Layer 13 of a small transformer language model trained on English Wikipedia (16 layers, counted from 0, width 128).
A neuron's activation on a vector x is GELU(gate . x) times (in . x), where the dot is the dot product.

Input weights of the MLP neurons that the questions are about. A number n stands for (n - 500) times 0.00075.
n18 gate: 344 731 596 371 434 553 496 426 581 426 399 607 353 566 525 248 373 520 440 333 605 579 408 370 858 547 537 561 404 573 488 557 471 566 670 361 152 402 479 528 381 435 610 570 420 455 602 615 532 455 368 372 332 609 678 484 758 638 348 614 282 488 288 689 345 411 409 650 249 321 685 355 292 603 739 611 341 413 545 471 610 193 406 380 385 382 605 455 361 286 492 247 812 550 516 504 722 624 512 480 594 676 537 568 561 317 347 553 578 513 443 562 284 316 660 570 424 434 614 561 675 649 592 653 337 354 591 319
n36 gate: 312 465 531 593 601 377 460 488 693 632 437 560 659 229 604 412 515 350 246 551 654 653 602 631 411 630 424 665 547 544 629 258 431 464 701 454 574 571 419 473 444 307 496 620 300 599 607 620 508 584 432 648 473 339 452 729 504 449 788 619 404 299 492 292 686 311 314 532 457 512 496 221 448 896 582 564 463 355 592 333 733 273 500 548 161 619 528 448 556 646 701 567 644 707 504 528 612 520 472 623 603 173 476 531 731 460 508 500 544 647 500 500 452 484 365 691 471 556 409 512 524 625 395 379 698 445 613 480
n62 gate: 405 568 437 430 370 660 401 840 447 561 616 748 596 93 511 634 338 319 619 640 710 619 563 561 341 245 466 520 567 447 616 583 492 454 696 507 407 474 628 676 542 658 545 554 343 508 723 504 474 569 534 548 366 459 792 338 531 421 202 621 550 590 388 287 360 455 646 508 635 459 235 410 602 531 360 733 547 481 519 616 428 690 538 381 508 289 590 538 481 391 485 663 622 430 433 481 542 481 628 581 474 537 550 459 538 428 354 634 538 585 455 534 640 685 652 306 316 557 500 348 458 588 306 638 544 338 565 535
n91 gate: 531 697 635 398 245 385 481 639 629 669 500 427 381 396 404 430 303 416 455 359 390 651 511 340 485 480 485 504 436 405 670 664 613 682 443 589 444 569 371 398 508 413 496 461 658 694 584 407 508 654 562 556 680 330 291 458 500 432 627 618 604 322 531 492 607 561 197 420 280 649 481 292 553 504 610 469 645 608 416 629 473 231 569 663 400 416 565 380 462 701 572 347 558 301 485 378 319 647 740 404 531 478 411 865 584 549 587 696 523 261 363 354 344 590 623 485 378 508 386 646 443 353 338 492 500 523 190 433
n129 gate: 718 453 539 435 532 647 575 337 610 548 570 365 577 678 770 472 665 421 722 504 402 548 605 792 577 471 429 462 403 370 504 370 427 404 704 492 469 520 423 453 556 598 753 552 298 555 559 536 531 365 472 461 481 621 612 437 504 300 142 318 484 457 653 603 232 602 596 661 418 608 375 445 358 464 646 556 585 496 290 500 763 540 671 604 750 669 465 620 299 649 457 421 643 262 593 461 512 328 665 389 330 299 304 519 358 437 820 607 552 682 472 452 413 678 528 346 349 424 535 413 504 576 628 576 515 661 776 614
n141 gate: 470 569 486 387 597 666 548 437 504 496 500 596 629 548 396 675 382 555 337 262 409 593 533 662 464 209 389 398 651 368 406 474 196 385 537 310 237 452 511 507 474 693 456 388 301 460 533 407 152 511 649 504 580 638 597 588 485 412 630 493 340 507 612 630 717 500 582 602 482 597 500 442 394 389 424 663 602 545 870 447 485 603 729 410 611 533 613 470 261 792 343 434 511 500 580 390 396 459 463 589 687 641 452 625 279 474 544 389 496 542 566 559 562 414 478 718 496 478 430 541 361 578 337 351 482 482 339 579
n290 gate: 733 603 568 453 523 423 658 679 316 387 764 636 432 361 512 559 387 496 568 600 481 719 401 458 681 423 601 632 447 188 671 542 736 551 607 485 402 685 500 260 349 638 751 680 572 477 708 753 446 648 383 629 625 310 496 431 417 443 586 492 465 354 343 438 500 412 563 603 343 229 652 454 427 628 456 508 385 594 333 702 358 333 539 594 399 362 519 578 523 404 622 461 422 626 367 458 340 523 600 571 369 712 387 523 717 658 664 446 492 714 404 469 658 727 457 461 393 492 488 349 658 652 523 527 345 527 524 718
n300 gate: 227 500 326 641 624 484 461 321 344 445 406 520 535 543 666 695 657 567 484 433 434 448 721 425 246 542 753 454 450 355 535 366 556 476 433 611 593 367 548 333 243 746 528 404 500 590 551 560 602 425 599 604 674 403 620 504 552 367 591 575 723 555 476 575 323 308 456 523 441 734 438 297 115 532 391 488 512 508 488 609 422 540 583 464 425 500 715 794 716 430 367 295 322 532 442 559 595 280 484 244 390 438 683 327 607 343 699 405 568 532 217 524 421 643 650 595 626 492 371 559 535 524 523 691 496 300 596 354
n461 gate: 388 614 569 576 418 452 522 299 639 649 419 403 399 533 467 466 428 799 398 592 478 673 653 482 428 683 400 496 341 485 624 433 209 474 739 269 181 467 538 200 608 537 485 564 460 452 522 365 655 418 661 380 278 599 361 459 432 584 530 411 571 559 459 574 445 603 248 559 419 496 577 328 441 478 534 705 580 552 240 436 563 400 612 658 723 489 485 567 648 632 518 663 396 621 372 467 463 350 308 658 445 511 747 612 500 283 383 284 373 557 699 433 467 446 470 593 389 448 452 507 489 530 380 579 406 415 402 687
n487 gate: 352 573 486 304 205 522 622 311 416 489 697 686 601 175 555 627 658 214 565 295 533 407 504 581 410 419 681 653 604 361 217 500 508 515 485 586 619 474 474 551 441 478 268 675 358 375 606 463 496 619 597 695 721 551 362 379 455 551 326 607 452 485 406 493 599 343 418 529 727 435 536 442 430 541 545 593 341 563 496 651 544 559 404 500 500 709 233 585 559 478 540 529 430 579 634 540 626 399 478 404 746 428 336 712 607 368 384 522 541 390 430 544 276 612 600 489 477 604 354 408 507 302 496 556 514 372 556 682
n506 gate: 488 480 508 577 528 250 512 636 347 552 527 532 442 540 619 296 527 417 629 425 716 324 430 618 828 675 87 276 527 583 605 543 536 564 606 604 415 551 703 457 560 582 536 596 457 374 409 524 362 739 241 418 306 535 576 252 480 516 512 623 420 527 283 500 634 680 568 492 590 296 399 484 346 456 370 584 419 340 977 528 480 607 695 396 472 516 701 464 563 767 418 314 528 532 445 472 400 272 331 508 705 643 456 481 504 421 527 277 536 330 516 679 465 535 528 532 431 329 669 421 571 436 403 524 407 276 468 349
n18 in: 202 597 739 757 738 443 524 557 601 663 396 713 548 634 582 512 595 609 460 528 730 422 532 269 666 808 423 569 635 686 548 569 409 500 484 551 325 629 621 343 773 617 577 241 488 399 686 578 767 508 570 372 360 596 533 407 641 407 545 703 594 532 360 582 577 605 578 629 456 591 540 335 630 672 738 341 492 459 455 429 605 439 471 599 279 484 290 393 565 299 407 334 614 525 400 468 512 611 367 342 605 528 381 634 447 452 303 565 701 375 472 329 557 667 659 586 274 565 734 239 245 615 588 319 369 423 558 450
n36 in: 488 504 406 598 484 716 677 357 371 581 295 647 399 481 666 465 414 592 326 339 359 484 610 369 290 848 546 426 338 500 678 535 386 337 569 433 496 174 508 614 693 310 565 757 583 496 588 651 439 562 411 685 753 417 469 420 641 443 736 619 539 519 441 608 462 508 535 435 576 665 439 420 577 454 405 604 579 500 311 362 638 403 527 480 349 557 626 422 561 607 542 558 415 838 473 442 473 469 423 631 815 504 345 534 685 523 568 612 562 563 508 519 588 526 658 581 286 694 576 257 347 504 644 181 395 508 613 571
n62 in: 444 453 477 289 412 544 456 420 527 492 574 200 345 619 623 736 546 626 711 583 618 424 391 555 473 646 500 576 547 615 387 294 937 652 575 666 294 397 398 347 381 386 555 528 504 476 219 552 228 488 432 449 601 633 576 393 540 500 404 460 400 516 774 369 468 559 379 567 555 438 418 441 346 568 451 484 439 564 838 532 535 385 424 576 564 484 350 464 456 622 437 488 420 346 258 271 608 520 733 535 623 830 456 384 329 744 535 264 452 821 571 548 421 450 524 532 606 492 535 492 271 596 609 368 635 709 596 378
n91 in: 233 457 577 484 326 418 332 343 601 425 635 508 534 665 618 330 667 570 404 640 454 275 635 531 401 537 480 462 550 356 462 675 440 429 574 352 504 718 428 469 857 361 246 492 635 426 484 453 616 689 681 443 473 650 706 535 580 546 331 570 461 554 536 700 742 368 544 531 791 412 512 577 442 630 215 386 280 567 657 348 624 300 469 337 586 698 465 595 414 407 492 664 527 552 361 671 543 425 449 402 547 408 752 386 707 321 681 555 591 484 332 669 531 649 449 508 311 693 341 586 667 623 615 385 374 570 536 524
n129 in: 645 516 148 631 383 335 327 429 267 570 639 384 705 289 285 354 661 406 496 734 439 504 585 660 355 496 351 478 347 656 370 393 609 396 557 568 355 410 504 484 272 533 418 450 528 574 558 267 816 724 159 528 565 500 371 767 458 549 583 479 512 459 617 533 418 794 412 590 594 745 557 414 451 400 741 653 517 258 479 310 607 376 504 760 293 537 344 317 488 304 288 623 574 357 654 319 504 483 373 480 628 508 467 560 285 508 573 396 442 576 541 765 570 444 624 620 593 678 504 566 434 475 520 375 367 328 642 428
n141 in: 694 234 511 585 439 504 455 481 616 325 493 542 408 269 375 489 507 406 805 605 455 710 649 726 349 516 591 351 430 462 656 500 600 290 699 529 300 515 674 437 530 358 406 508 407 459 511 389 489 409 317 745 463 507 439 436 361 335 599 477 344 646 550 561 432 474 584 612 571 732 563 519 402 664 624 557 477 641 500 658 455 462 489 485 671 492 474 534 594 631 706 504 382 396 362 598 637 255 677 562 685 666 462 441 542 620 332 268 531 636 613 432 477 422 405 496 512 664 744 364 455 286 615 569 758 778 661 539
n290 in: 686 373 613 744 613 331 360 803 516 608 569 346 633 339 459 816 448 451 646 640 476 525 512 344 504 504 603 588 355 697 557 533 597 542 390 356 484 475 373 463 409 431 414 612 569 328 426 579 688 425 517 613 593 516 421 504 437 447 591 549 670 447 730 152 237 471 487 353 263 504 187 647 516 463 695 338 403 671 384 416 406 860 459 404 256 426 553 413 430 488 496 327 330 559 658 438 188 492 746 420 496 641 533 608 385 213 504 546 354 749 640 674 475 484 550 393 479 562 664 405 685 667 585 488 231 549 333 572
n300 in: 672 399 628 479 620 328 631 278 310 426 229 628 576 770 422 545 584 439 653 553 460 558 560 239 556 496 393 391 320 720 403 741 600 228 654 377 444 500 358 508 763 379 524 545 307 419 569 582 520 776 587 520 420 560 645 374 321 540 405 667 434 597 222 635 529 204 682 415 415 592 609 544 553 726 299 533 584 356 746 471 512 541 586 330 488 512 496 463 349 419 492 569 561 249 315 459 475 450 220 607 463 504 401 560 471 752 242 702 450 743 414 566 573 376 766 471 710 652 569 488 317 661 496 467 536 459 450 563
n461 in: 512 519 439 295 649 550 392 566 496 574 500 422 568 504 469 328 624 462 466 281 312 559 371 407 82 516 729 397 338 377 416 473 382 359 558 455 473 462 369 420 442 466 573 726 405 608 304 239 327 644 648 527 841 797 508 577 413 469 636 527 251 274 685 349 562 676 594 492 584 428 614 473 477 383 667 508 445 500 438 721 611 535 527 465 632 396 343 453 411 378 557 461 310 662 637 469 555 645 608 410 319 398 434 692 577 492 515 290 574 631 388 620 542 564 349 523 361 516 615 790 419 535 538 406 579 208 476 496
n487 in: 365 623 361 536 521 624 415 536 328 390 192 553 631 436 575 521 507 539 441 398 707 518 399 362 538 358 578 557 656 676 535 560 399 525 683 300 451 482 268 535 582 644 641 450 479 504 560 586 602 507 718 455 486 409 557 416 320 265 400 666 607 546 414 792 486 661 572 630 844 648 406 409 468 379 398 625 489 321 571 522 514 454 582 292 354 666 718 446 398 542 598 369 646 442 476 366 486 514 595 476 461 323 468 383 309 437 423 350 403 478 631 415 652 410 528 433 569 646 349 507 440 604 448 411 573 683 529 402
n506 in: 259 622 563 480 504 720 468 584 587 696 425 592 589 708 592 593 523 405 626 782 417 500 366 504 461 462 296 470 332 317 716 285 561 177 559 372 434 329 500 295 424 453 460 613 559 313 619 291 520 387 564 606 633 634 496 226 402 243 420 596 701 381 350 436 269 595 549 437 528 694 437 354 464 612 463 520 520 641 484 635 516 816 392 464 372 321 448 263 643 370 516 412 452 451 610 313 697 322 579 604 385 328 673 682 512 429 465 359 464 606 536 708 393 449 696 496 578 645 750 652 524 649 712 504 422 441 464 512

Each question shows a token from some text and the vector x that enters the MLP there. A number n stands for (n - 500) times 0.011.

"–": 544 568 409 461 406 365 481 455 377 427 545 416 375 557 530 569 650 571 446 526 552 549 481 531 631 272 597 544 359 448 505 415 471 573 575 522 577 614 442 562 606 369 474 415 533 529 505 480 652 659 400 501 269 421 422 482 501 528 484 451 450 509 442 495 440 493 456 485 704 470 438 459 489 426 629 621 510 498 513 651 625 385 544 710 510 503 621 443 530 554 507 501 567 680 471 485 579 466 398 502 640 394 483 422 549 454 542 472 555 524 596 379 579 513 398 508 462 512 503 560 488 393 573 507 389 593 598 528
Which neuron lights up most? n129

" 19": 572 548 627 447 359 538 473 602 400 663 377 427 486 587 301 375 604 505 423 548 471 605 542 512 518 405 562 673 424 361 299 496 509 553 366 557 361 624 538 391 730 372 491 507 497 483 569 492 533 478 532 504 595 382 485 582 404 554 529 502 348 510 491 549 470 566 463 460 604 515 495 392 496 521 507 434 468 387 528 494 553 437 430 580 271 574 439 502 574 640 571 504 532 558 559 475 539 616 576 720 483 420 359 412 438 482 413 357 576 414 561 491 370 426 470 580 415 747 436 544 532 399 594 477 587 532 359 440
The most active neuron and its activation: n91, at about 1

" |": 529 579 485 516 499 497 515 495 528 510 482 480 528 476 543 543 594 514 448 520 508 497 449 488 542 314 522 855 527 505 586 500 495 558 520 470 552 530 406 390 570 500 485 521 553 563 438 481 461 465 529 516 545 425 447 456 367 560 480 431 511 467 493 603 495 487 505 543 467 596 454 492 455 518 490 503 444 478 514 504 526 587 513 551 486 492 525 488 471 564 497 468 544 485 472 483 412 527 416 514 542 493 512 427 457 498 540 449 546 540 500 547 417 483 511 489 509 562 570 466 453 478 796 447 480 461 448 489
The two highest activations, in order: n290, n487

" home": 554 477 479 509 384 507 436 580 505 605 390 474 493 554 396 355 611 422 448 426 621 627 449 460 469 297 389 700 400 499 649 452 535 560 479 454 483 449 380 419 669 465 496 533 364 477 610 633 588 349 527 486 527 550 436 497 380 534 361 499 400 491 585 499 538 523 335 371 597 540 561 541 564 444 396 587 533 608 502 584 581 477 535 514 608 512 500 472 438 389 427 397 484 535 594 505 548 506 478 646 403 483 521 428 548 475 465 449 446 390 693 584 499 449 428 481 475 482 472 566 539 390 420 573 500 395 511 567
The two highest activations, in order: n461, n487

" trial": 584 520 443 547 462 519 499 659 481 615 490 435 621 485 375 440 619 476 369 492 553 565 360 522 415 300 546 557 440 543 589 436 584 626 567 477 478 507 367 539 698 486 320 442 437 462 454 528 562 351 540 530 534 391 419 479 506 433 408 456 477 603 557 610 521 541 454 404 422 405 513 654 525 379 459 609 539 314 450 717 544 461 527 537 615 551 434 546 623 457 513 491 437 617 555 559 538 584 487 637 568 508 434 562 617 481 345 502 403 422 562 563 476 573 458 615 501 489 364 639 559 463 444 603 391 420 514 545
Which three neurons fire most, strongest first? n461, n487, n18

" at": 551 502 603 544 520 519 513 599 487 521 555 562 493 461 376 481 538 528 440 484 447 575 535 469 553 323 535 885 489 584 434 575 514 543 541 494 462 473 486 430 453 530 448 514 468 483 652 580 541 396 486 464 521 491 467 499 509 449 484 489 470 508 518 536 505 554 562 402 498 567 517 519 474 503 506 435 474 458 486 541 568 532 470 543 524 468 563 517 493 476 515 450 511 479 540 593 540 474 513 580 421 473 533 484 463 537 476 432 458 469 543 510 559 547 438 531 573 445 532 530 514 485 621 455 422 475 501 487
The most active neuron and its activation: n290, at about 1.2

" Australia": 488 489 518 387 477 280 482 414 502 566 515 586 514 572 519 450 658 393 465 436 479 381 245 426 609 419 422 563 484 540 502 350 485 596 560 609 415 624 405 527 498 419 403 635 651 346 330 472 630 459 539 590 490 482 464 547 351 606 489 426 472 518 433 519 562 636 597 415 531 587 488 494 454 420 374 556 452 374 406 732 470 730 530 524 601 513 530 440 624 512 427 421 481 596 460 490 530 452 399 481 573 460 473 538 548 499 415 502 459 496 466 520 422 505 680 601 488 505 477 470 302 438 699 540 485 458 516 482
The most active neuron and its activation: n506, at about 4

"s": 541 483 388 495 597 507 534 511 506 405 471 435 452 580 506 475 572 491 458 510 447 488 482 431 499 178 473 667 447 576 430 428 518 498 525 561 461 517 403 445 477 505 455 507 579 435 404 537 476 455 511 512 513 467 492 586 306 479 456 559 477 513 520 609 536 440 436 444 540 610 396 428 491 375 440 582 562 496 484 687 504 591 561 509 496 546 564 463 525 496 432 370 535 497 360 557 453 442 405 570 482 500 504 516 525 391 413 424 485 422 524 580 452 538 497 499 491 510 496 571 531 531 532 551 541 557 492 521
Which three neurons fire most, strongest first? n300, n18, n36

"es": 451 525 361 567 407 585 505 534 489 600 374 598 498 466 454 504 437 683 447 561 458 526 531 501 287 508 476 528 461 537 442 460 496 433 562 520 641 592 466 538 754 424 513 529 497 524 264 711 528 319 482 556 493 490 468 560 551 533 263 552 349 488 603 426 636 486 532 435 432 719 469 545 486 463 393 531 557 484 566 672 589 591 513 323 460 558 574 326 764 584 516 495 523 337 406 481 438 338 483 521 492 429 528 372 447 555 460 508 538 542 690 547 445 634 558 402 539 465 502 315 497 516 591 547 411 454 504 448
The most active neuron and its activation: n62, at about 0.84

" 1932": 579 538 539 634 379 351 500 420 494 600 566 554 514 457 514 481 691 496 431 538 465 579 460 347 703 306 573 539 375 379 451 472 523 564 577 542 446 492 450 363 653 419 414 673 703 503 417 530 522 618 503 555 497 460 576 542 365 533 474 536 469 508 508 620 511 486 410 421 523 627 521 511 425 399 354 526 607 406 353 701 456 479 549 467 401 574 540 455 604 467 417 461 425 532 590 616 560 650 474 610 559 436 475 580 470 404 567 452 534 463 544 463 489 430 611 689 498 487 487 500 495 442 583 522 395 567 422 502
The most active neuron and its activation: n91, at about 1.7

"me": 530 435 457 553 522 542 451 545 453 473 517 380 399 572 506 566 560 458 441 519 427 561 509 435 355 263 559 605 463 473 328 430 580 448 589 456 506 596 554 499 433 388 395 453 565 474 499 624 534 505 350 440 400 478 431 457 236 411 384 419 403 494 636 420 451 529 568 511 513 565 443 429 506 424 408 382 455 382 342 446 423 428 550 415 678 575 570 327 518 459 509 472 674 406 409 486 464 497 588 561 504 460 471 424 429 582 285 511 445 440 553 592 423 608 425 410 595 492 533 459 504 543 484 442 560 410 532 535
The most active neuron and its activation: n129, at about 0.9

" 1920": 586 507 525 598 280 349 510 382 535 560 552 540 482 473 461 413 692 471 429 485 406 506 466 522 728 330 570 547 461 438 492 513 511 574 463 484 444 537 456 417 599 450 414 647 702 413 422 567 632 603 524 599 487 453 528 527 383 611 460 517 481 487 494 624 428 471 383 464 571 635 520 573 374 407 358 497 543 500 352 715 458 444 480 528 400 570 513 522 580 496 439 460 473 556 571 535 582 706 474 601 582 442 417 542 513 394 601 494 565 510 651 519 554 507 630 636 493 538 484 612 489 459 570 587 364 534 503 468
Which neuron lights up most? n91

" months": 631 587 376 496 425 642 444 526 479 582 522 400 586 477 420 371 539 562 473 519 529 539 524 417 531 342 394 619 367 508 512 421 529 435 553 548 558 463 347 524 551 549 419 487 625 489 396 573 549 370 587 613 493 491 429 376 461 450 470 526 395 516 589 552 527 553 425 424 437 546 380 401 508 504 400 703 466 593 482 750 650 436 519 543 573 540 457 287 538 470 466 471 500 565 525 554 629 514 451 653 454 499 422 529 635 429 434 424 518 426 672 611 567 513 420 591 552 515 483 496 541 375 385 452 362 523 388 472
The most active neuron and its activation: n461, at about 1.5

"ton": 543 481 471 465 537 344 584 510 510 536 503 575 548 448 526 473 618 543 452 566 400 493 394 444 507 207 447 629 500 546 477 288 533 523 558 460 450 556 442 513 480 497 440 621 476 364 515 524 530 487 466 512 443 511 478 565 308 614 435 489 497 533 532 507 593 531 504 482 596 512 422 577 498 330 434 600 524 419 441 674 367 585 459 423 485 532 466 536 552 590 419 487 539 575 385 450 528 528 494 506 516 461 475 473 481 488 488 369 433 541 629 596 505 527 544 547 626 587 511 531 387 413 607 555 455 506 456 493
The two highest activations, in order: n487, n506

" the": 505 479 524 496 386 511 454 511 463 484 500 529 481 425 388 495 592 500 579 426 505 517 476 387 491 454 450 837 511 533 561 391 554 426 516 409 571 420 431 402 479 505 487 509 392 520 627 479 596 463 456 450 888 442 475 472 433 512 399 515 398 508 551 534 492 551 513 422 530 472 428 535 481 490 396 552 510 472 552 636 473 576 501 585 530 546 546 530 460 455 450 486 511 539 457 597 524 495 499 524 424 523 488 533 491 515 597 432 483 526 493 497 542 445 444 503 549 460 471 511 451 453 509 546 451 514 428 525
Which three neurons fire most, strongest first? n487, n290, n18

"\n\n": 519 546 488 523 527 414 510 661 444 459 534 427 389 522 470 397 697 502 462 557 444 543 487 423 634 230 458 713 465 454 497 533 498 499 429 514 582 484 408 311 529 581 471 478 494 609 497 457 493 483 378 602 461 414 343 412 598 479 497 413 477 521 522 557 500 455 558 397 517 554 495 509 526 470 477 401 518 501 527 622 538 495 477 554 560 514 497 503 489 459 386 476 510 443 520 543 496 533 366 495 542 500 501 448 565 541 524 463 540 417 503 534 399 465 413 593 502 403 478 469 431 551 521 671 440 464 499 549
The most active neuron and its activation: n36, at about 0.29

"r": 545 369 503 702 454 333 544 499 549 411 498 376 563 536 570 499 506 491 290 353 517 709 438 591 415 375 504 550 422 520 452 384 626 475 417 538 585 441 365 387 518 594 521 478 610 622 432 643 434 365 498 494 425 542 436 356 244 393 516 446 360 577 548 607 550 455 519 633 471 493 432 536 611 477 367 609 462 488 384 423 350 379 493 421 322 554 524 563 527 444 409 540 602 473 477 543 494 419 496 593 659 526 518 446 367 600 454 528 502 415 660 500 400 473 444 608 538 417 560 552 605 525 485 458 430 395 398 692
Which neuron lights up most? n18

" two": 566 572 476 602 529 473 537 611 448 599 537 355 592 519 348 527 754 567 376 493 545 503 537 513 572 494 442 635 387 382 388 525 607 454 439 446 515 442 518 462 662 389 377 510 365 544 482 587 445 401 508 700 670 445 498 490 418 401 560 451 488 509 491 432 564 510 427 471 542 596 605 475 630 485 390 409 567 594 426 613 436 444 538 448 582 677 558 418 590 488 558 518 501 631 563 622 422 323 608 711 531 560 477 482 517 522 545 484 529 265 535 718 481 478 522 640 605 573 308 315 430 528 522 537 505 459 477 455
Which neuron lights up most? n36

"0": 657 533 588 520 482 495 445 410 428 586 604 616 554 640 402 449 499 619 338 583 400 507 509 445 636 509 340 588 468 510 483 475 589 518 468 620 655 660 416 545 576 412 553 561 425 459 495 574 415 359 691 618 517 487 544 480 584 614 455 598 503 433 604 512 550 346 477 433 537 659 527 592 656 536 289 425 336 467 499 596 523 442 456 389 512 570 492 517 731 658 504 407 472 605 412 672 537 661 647 499 527 295 409 411 553 417 589 415 570 305 467 552 445 431 631 541 430 661 443 429 446 512 429 528 487 457 417 598
Which neuron lights up most? n91

" Atlantic": 510 488 496 455 466 481 451 620 467 600 532 467 475 476 357 604 607 378 565 368 524 541 476 585 416 313 398 621 408 554 568 397 592 479 491 411 480 408 551 576 620 423 299 542 585 583 529 537 572 442 299 536 641 591 504 601 434 478 534 517 370 577 596 540 543 534 357 411 429 573 425 534 509 342 441 447 529 459 598 680 438 602 570 412 647 604 563 447 478 423 572 482 335 627 450 463 451 521 465 722 529 486 458 553 545 583 543 397 484 447 534 561 482 416 588 500 542 521 501 510 474 319 588 537 573 501 520 470
Which neuron lights up most? n141

"=": 503 605 443 558 532 429 532 506 389 529 563 622 437 629 437 407 654 544 379 598 457 726 556 402 559 425 387 661 385 462 672 481 563 516 372 446 607 613 482 429 729 522 574 404 591 573 424 561 530 488 472 689 391 527 450 493 419 574 595 378 474 493 579 527 531 403 508 511 461 528 471 627 504 513 415 387 485 442 529 583 709 637 485 354 459 520 571 455 437 530 522 405 586 478 357 644 370 537 457 420 621 363 488 459 570 570 364 534 522 411 517 520 519 639 356 680 363 543 442 410 622 556 526 375 439 415 507 490
Which neuron lights up most? n36

" non": 493 378 515 624 414 412 549 667 369 452 505 418 481 565 396 591 584 526 468 367 481 548 561 400 357 309 558 524 504 571 414 497 546 491 371 460 626 389 425 492 697 469 554 471 535 560 544 583 570 437 468 674 571 410 523 426 513 381 489 434 402 405 631 369 598 442 491 370 480 634 655 435 458 373 437 426 507 541 425 681 575 473 400 460 377 582 487 486 438 577 474 499 427 564 517 524 651 362 396 545 523 562 481 526 508 472 435 561 625 366 503 525 440 369 482 636 573 552 433 405 502 684 555 517 347 371 477 501
The most active neuron and its activation: n300, at about 1.1

" Med": 526 391 577 607 369 484 520 574 471 364 593 450 546 469 437 559 646 502 498 453 415 441 543 354 346 256 504 476 398 522 407 362 523 555 477 513 531 525 433 499 644 512 497 497 512 610 534 561 498 452 339 516 491 571 429 617 451 397 558 485 377 479 711 391 751 494 552 520 357 630 508 493 526 413 416 496 483 412 607 537 477 441 479 492 621 639 608 423 540 548 374 452 393 571 515 593 380 748 560 520 559 481 462 577 582 466 486 623 515 355 602 417 441 499 509 516 464 527 448 377 535 459 561 562 444 569 506 477
Which three neurons fire most, strongest first? n91, n506, n141

" Ocean": 475 528 472 530 433 459 461 552 439 570 518 480 507 351 369 571 579 442 573 460 520 555 426 489 411 291 366 615 405 539 485 433 603 521 545 428 476 539 435 558 534 409 327 569 594 503 490 470 578 433 384 546 563 545 475 613 446 482 496 499 417 649 583 585 592 577 495 343 462 569 379 479 517 342 419 501 524 505 568 731 504 585 543 420 726 522 502 420 431 474 528 455 374 581 444 493 494 531 402 681 494 565 441 500 586 677 414 449 521 406 618 569 512 483 601 588 520 425 574 484 461 326 513 579 557 501 565 410
The most active neuron and its activation: n141, at about 1.3

" 2021": 508 575 590 618 438 409 457 483 520 629 564 523 447 571 398 522 613 501 506 583 406 554 589 569 683 389 450 639 510 340 412 483 448 557 324 548 445 464 453 348 537 349 412 667 702 455 365 471 542 595 544 698 611 402 609 499 499 567 503 584 467 473 525 532 535 438 375 463 409 657 524 514 429 470 372 519 476 443 339 653 521 373 446 424 498 632 427 368 491 522 472 459 412 542 547 627 649 593 511 648 536 326 402 502 607 507 572 457 607 495 530 488 465 550 576 602 531 557 430 469 484 475 616 410 478 560 379 510
Which neuron lights up most? n91

" a": 433 659 526 560 527 430 484 598 489 479 564 401 592 642 346 401 719 389 453 434 637 586 601 429 456 586 491 663 435 434 557 597 561 504 492 495 551 461 562 334 547 386 344 561 475 461 563 514 484 424 473 586 484 311 433 383 496 428 352 406 524 517 430 432 526 375 561 608 438 661 479 598 543 396 509 571 600 455 492 543 563 555 380 450 638 564 526 505 479 476 594 473 453 534 542 633 521 474 427 634 604 604 493 436 491 600 530 426 538 399 471 706 409 501 540 678 671 469 365 426 520 362 410 470 554 358 372 505
Which neuron lights up most? n300

"burg": 553 488 472 590 481 334 605 496 481 558 566 464 489 496 493 540 541 460 514 522 414 525 509 403 504 151 501 588 522 639 550 423 506 558 553 488 450 522 421 524 452 494 432 546 503 402 540 487 543 450 436 526 452 571 469 500 274 496 516 470 424 448 502 540 636 497 472 517 549 570 458 500 639 318 416 591 469 358 423 618 431 550 426 451 540 469 477 433 505 563 419 444 598 553 488 544 614 465 537 565 450 454 475 516 478 559 429 497 406 500 575 520 515 443 461 536 606 529 520 485 468 409 548 487 501 518 440 492
The two highest activations, in order: n487, n141

" Kor": 488 492 425 533 370 433 476 513 497 561 611 506 407 666 524 443 645 629 450 454 541 543 516 362 476 200 466 493 546 530 555 426 551 537 519 524 546 428 584 462 523 512 511 495 534 478 559 614 499 416 463 506 407 492 596 495 233 515 457 405 438 428 716 505 439 511 503 554 492 535 560 593 585 320 463 510 443 434 555 454 421 383 466 611 477 519 517 409 536 548 487 454 354 534 449 578 549 511 542 468 507 473 417 482 484 523 448 579 682 389 596 456 447 474 474 545 533 376 532 412 478 436 449 488 372 523 556 527
The most active neuron and its activation: n300, at about 0.2

"|": 478 509 494 531 474 447 540 574 501 491 530 404 445 454 456 563 673 506 496 498 481 541 470 461 582 309 436 844 481 504 554 532 490 541 464 501 503 589 455 330 479 476 435 517 443 547 514 413 523 449 460 557 587 413 471 460 435 509 507 463 508 497 515 601 551 499 556 473 493 606 447 455 480 475 417 457 463 469 530 547 525 571 474 584 519 516 496 493 494 584 504 501 518 487 543 525 443 536 480 487 516 568 570 411 542 517 489 435 583 509 531 500 511 462 425 498 490 539 485 401 473 471 740 512 457 528 508 550
The most active neuron and its activation: n290, at about 0.95

" 25": 554 523 599 401 431 533 433 654 495 595 401 482 483 491 345 400 577 492 397 513 405 539 528 453 520 396 510 726 429 379 352 554 498 621 344 482 350 533 490 423 571 401 584 496 469 439 574 629 490 511 519 450 650 458 503 547 396 531 513 490 325 518 563 544 426 597 356 365 633 462 489 468 521 479 457 451 476 388 486 512 555 484 430 538 266 527 465 525 617 667 518 435 548 507 572 615 493 595 525 706 496 475 375 450 475 396 401 300 544 409 531 449 349 434 495 545 421 672 427 600 492 429 501 507 609 486 393 463
The most active neuron and its activation: n487, at about 1.1

" =": 443 679 474 519 554 546 522 600 458 348 560 560 548 509 349 404 562 535 358 619 503 659 500 422 529 493 291 541 353 554 722 362 490 555 476 563 518 526 587 346 618 461 422 626 570 642 414 581 649 348 450 644 524 475 432 548 410 451 489 438 555 610 576 626 569 487 440 469 442 603 377 519 666 591 403 505 591 478 388 648 540 474 546 432 455 334 459 438 515 465 408 385 575 629 543 501 546 473 523 427 603 360 358 364 556 632 415 529 610 438 401 485 467 423 313 639 616 415 643 434 556 571 600 581 385 589 481 483
The most active neuron and its activation: n36, at about 1.2

"\n": 494 574 444 403 512 404 582 644 454 486 597 441 289 631 423 532 653 654 391 489 499 418 428 515 603 401 454 576 513 467 486 411 458 494 475 499 660 551 353 363 571 412 461 490 424 550 548 453 450 535 473 671 385 310 370 439 530 524 492 517 485 513 519 490 561 489 605 386 566 629 581 430 566 513 511 264 395 528 479 668 647 448 468 543 609 571 423 516 567 520 360 379 483 648 407 489 574 450 495 481 617 511 642 509 529 508 535 348 574 437 537 573 465 443 434 584 681 578 329 380 400 559 663 522 506 622 507 524
Which neuron lights up most? n129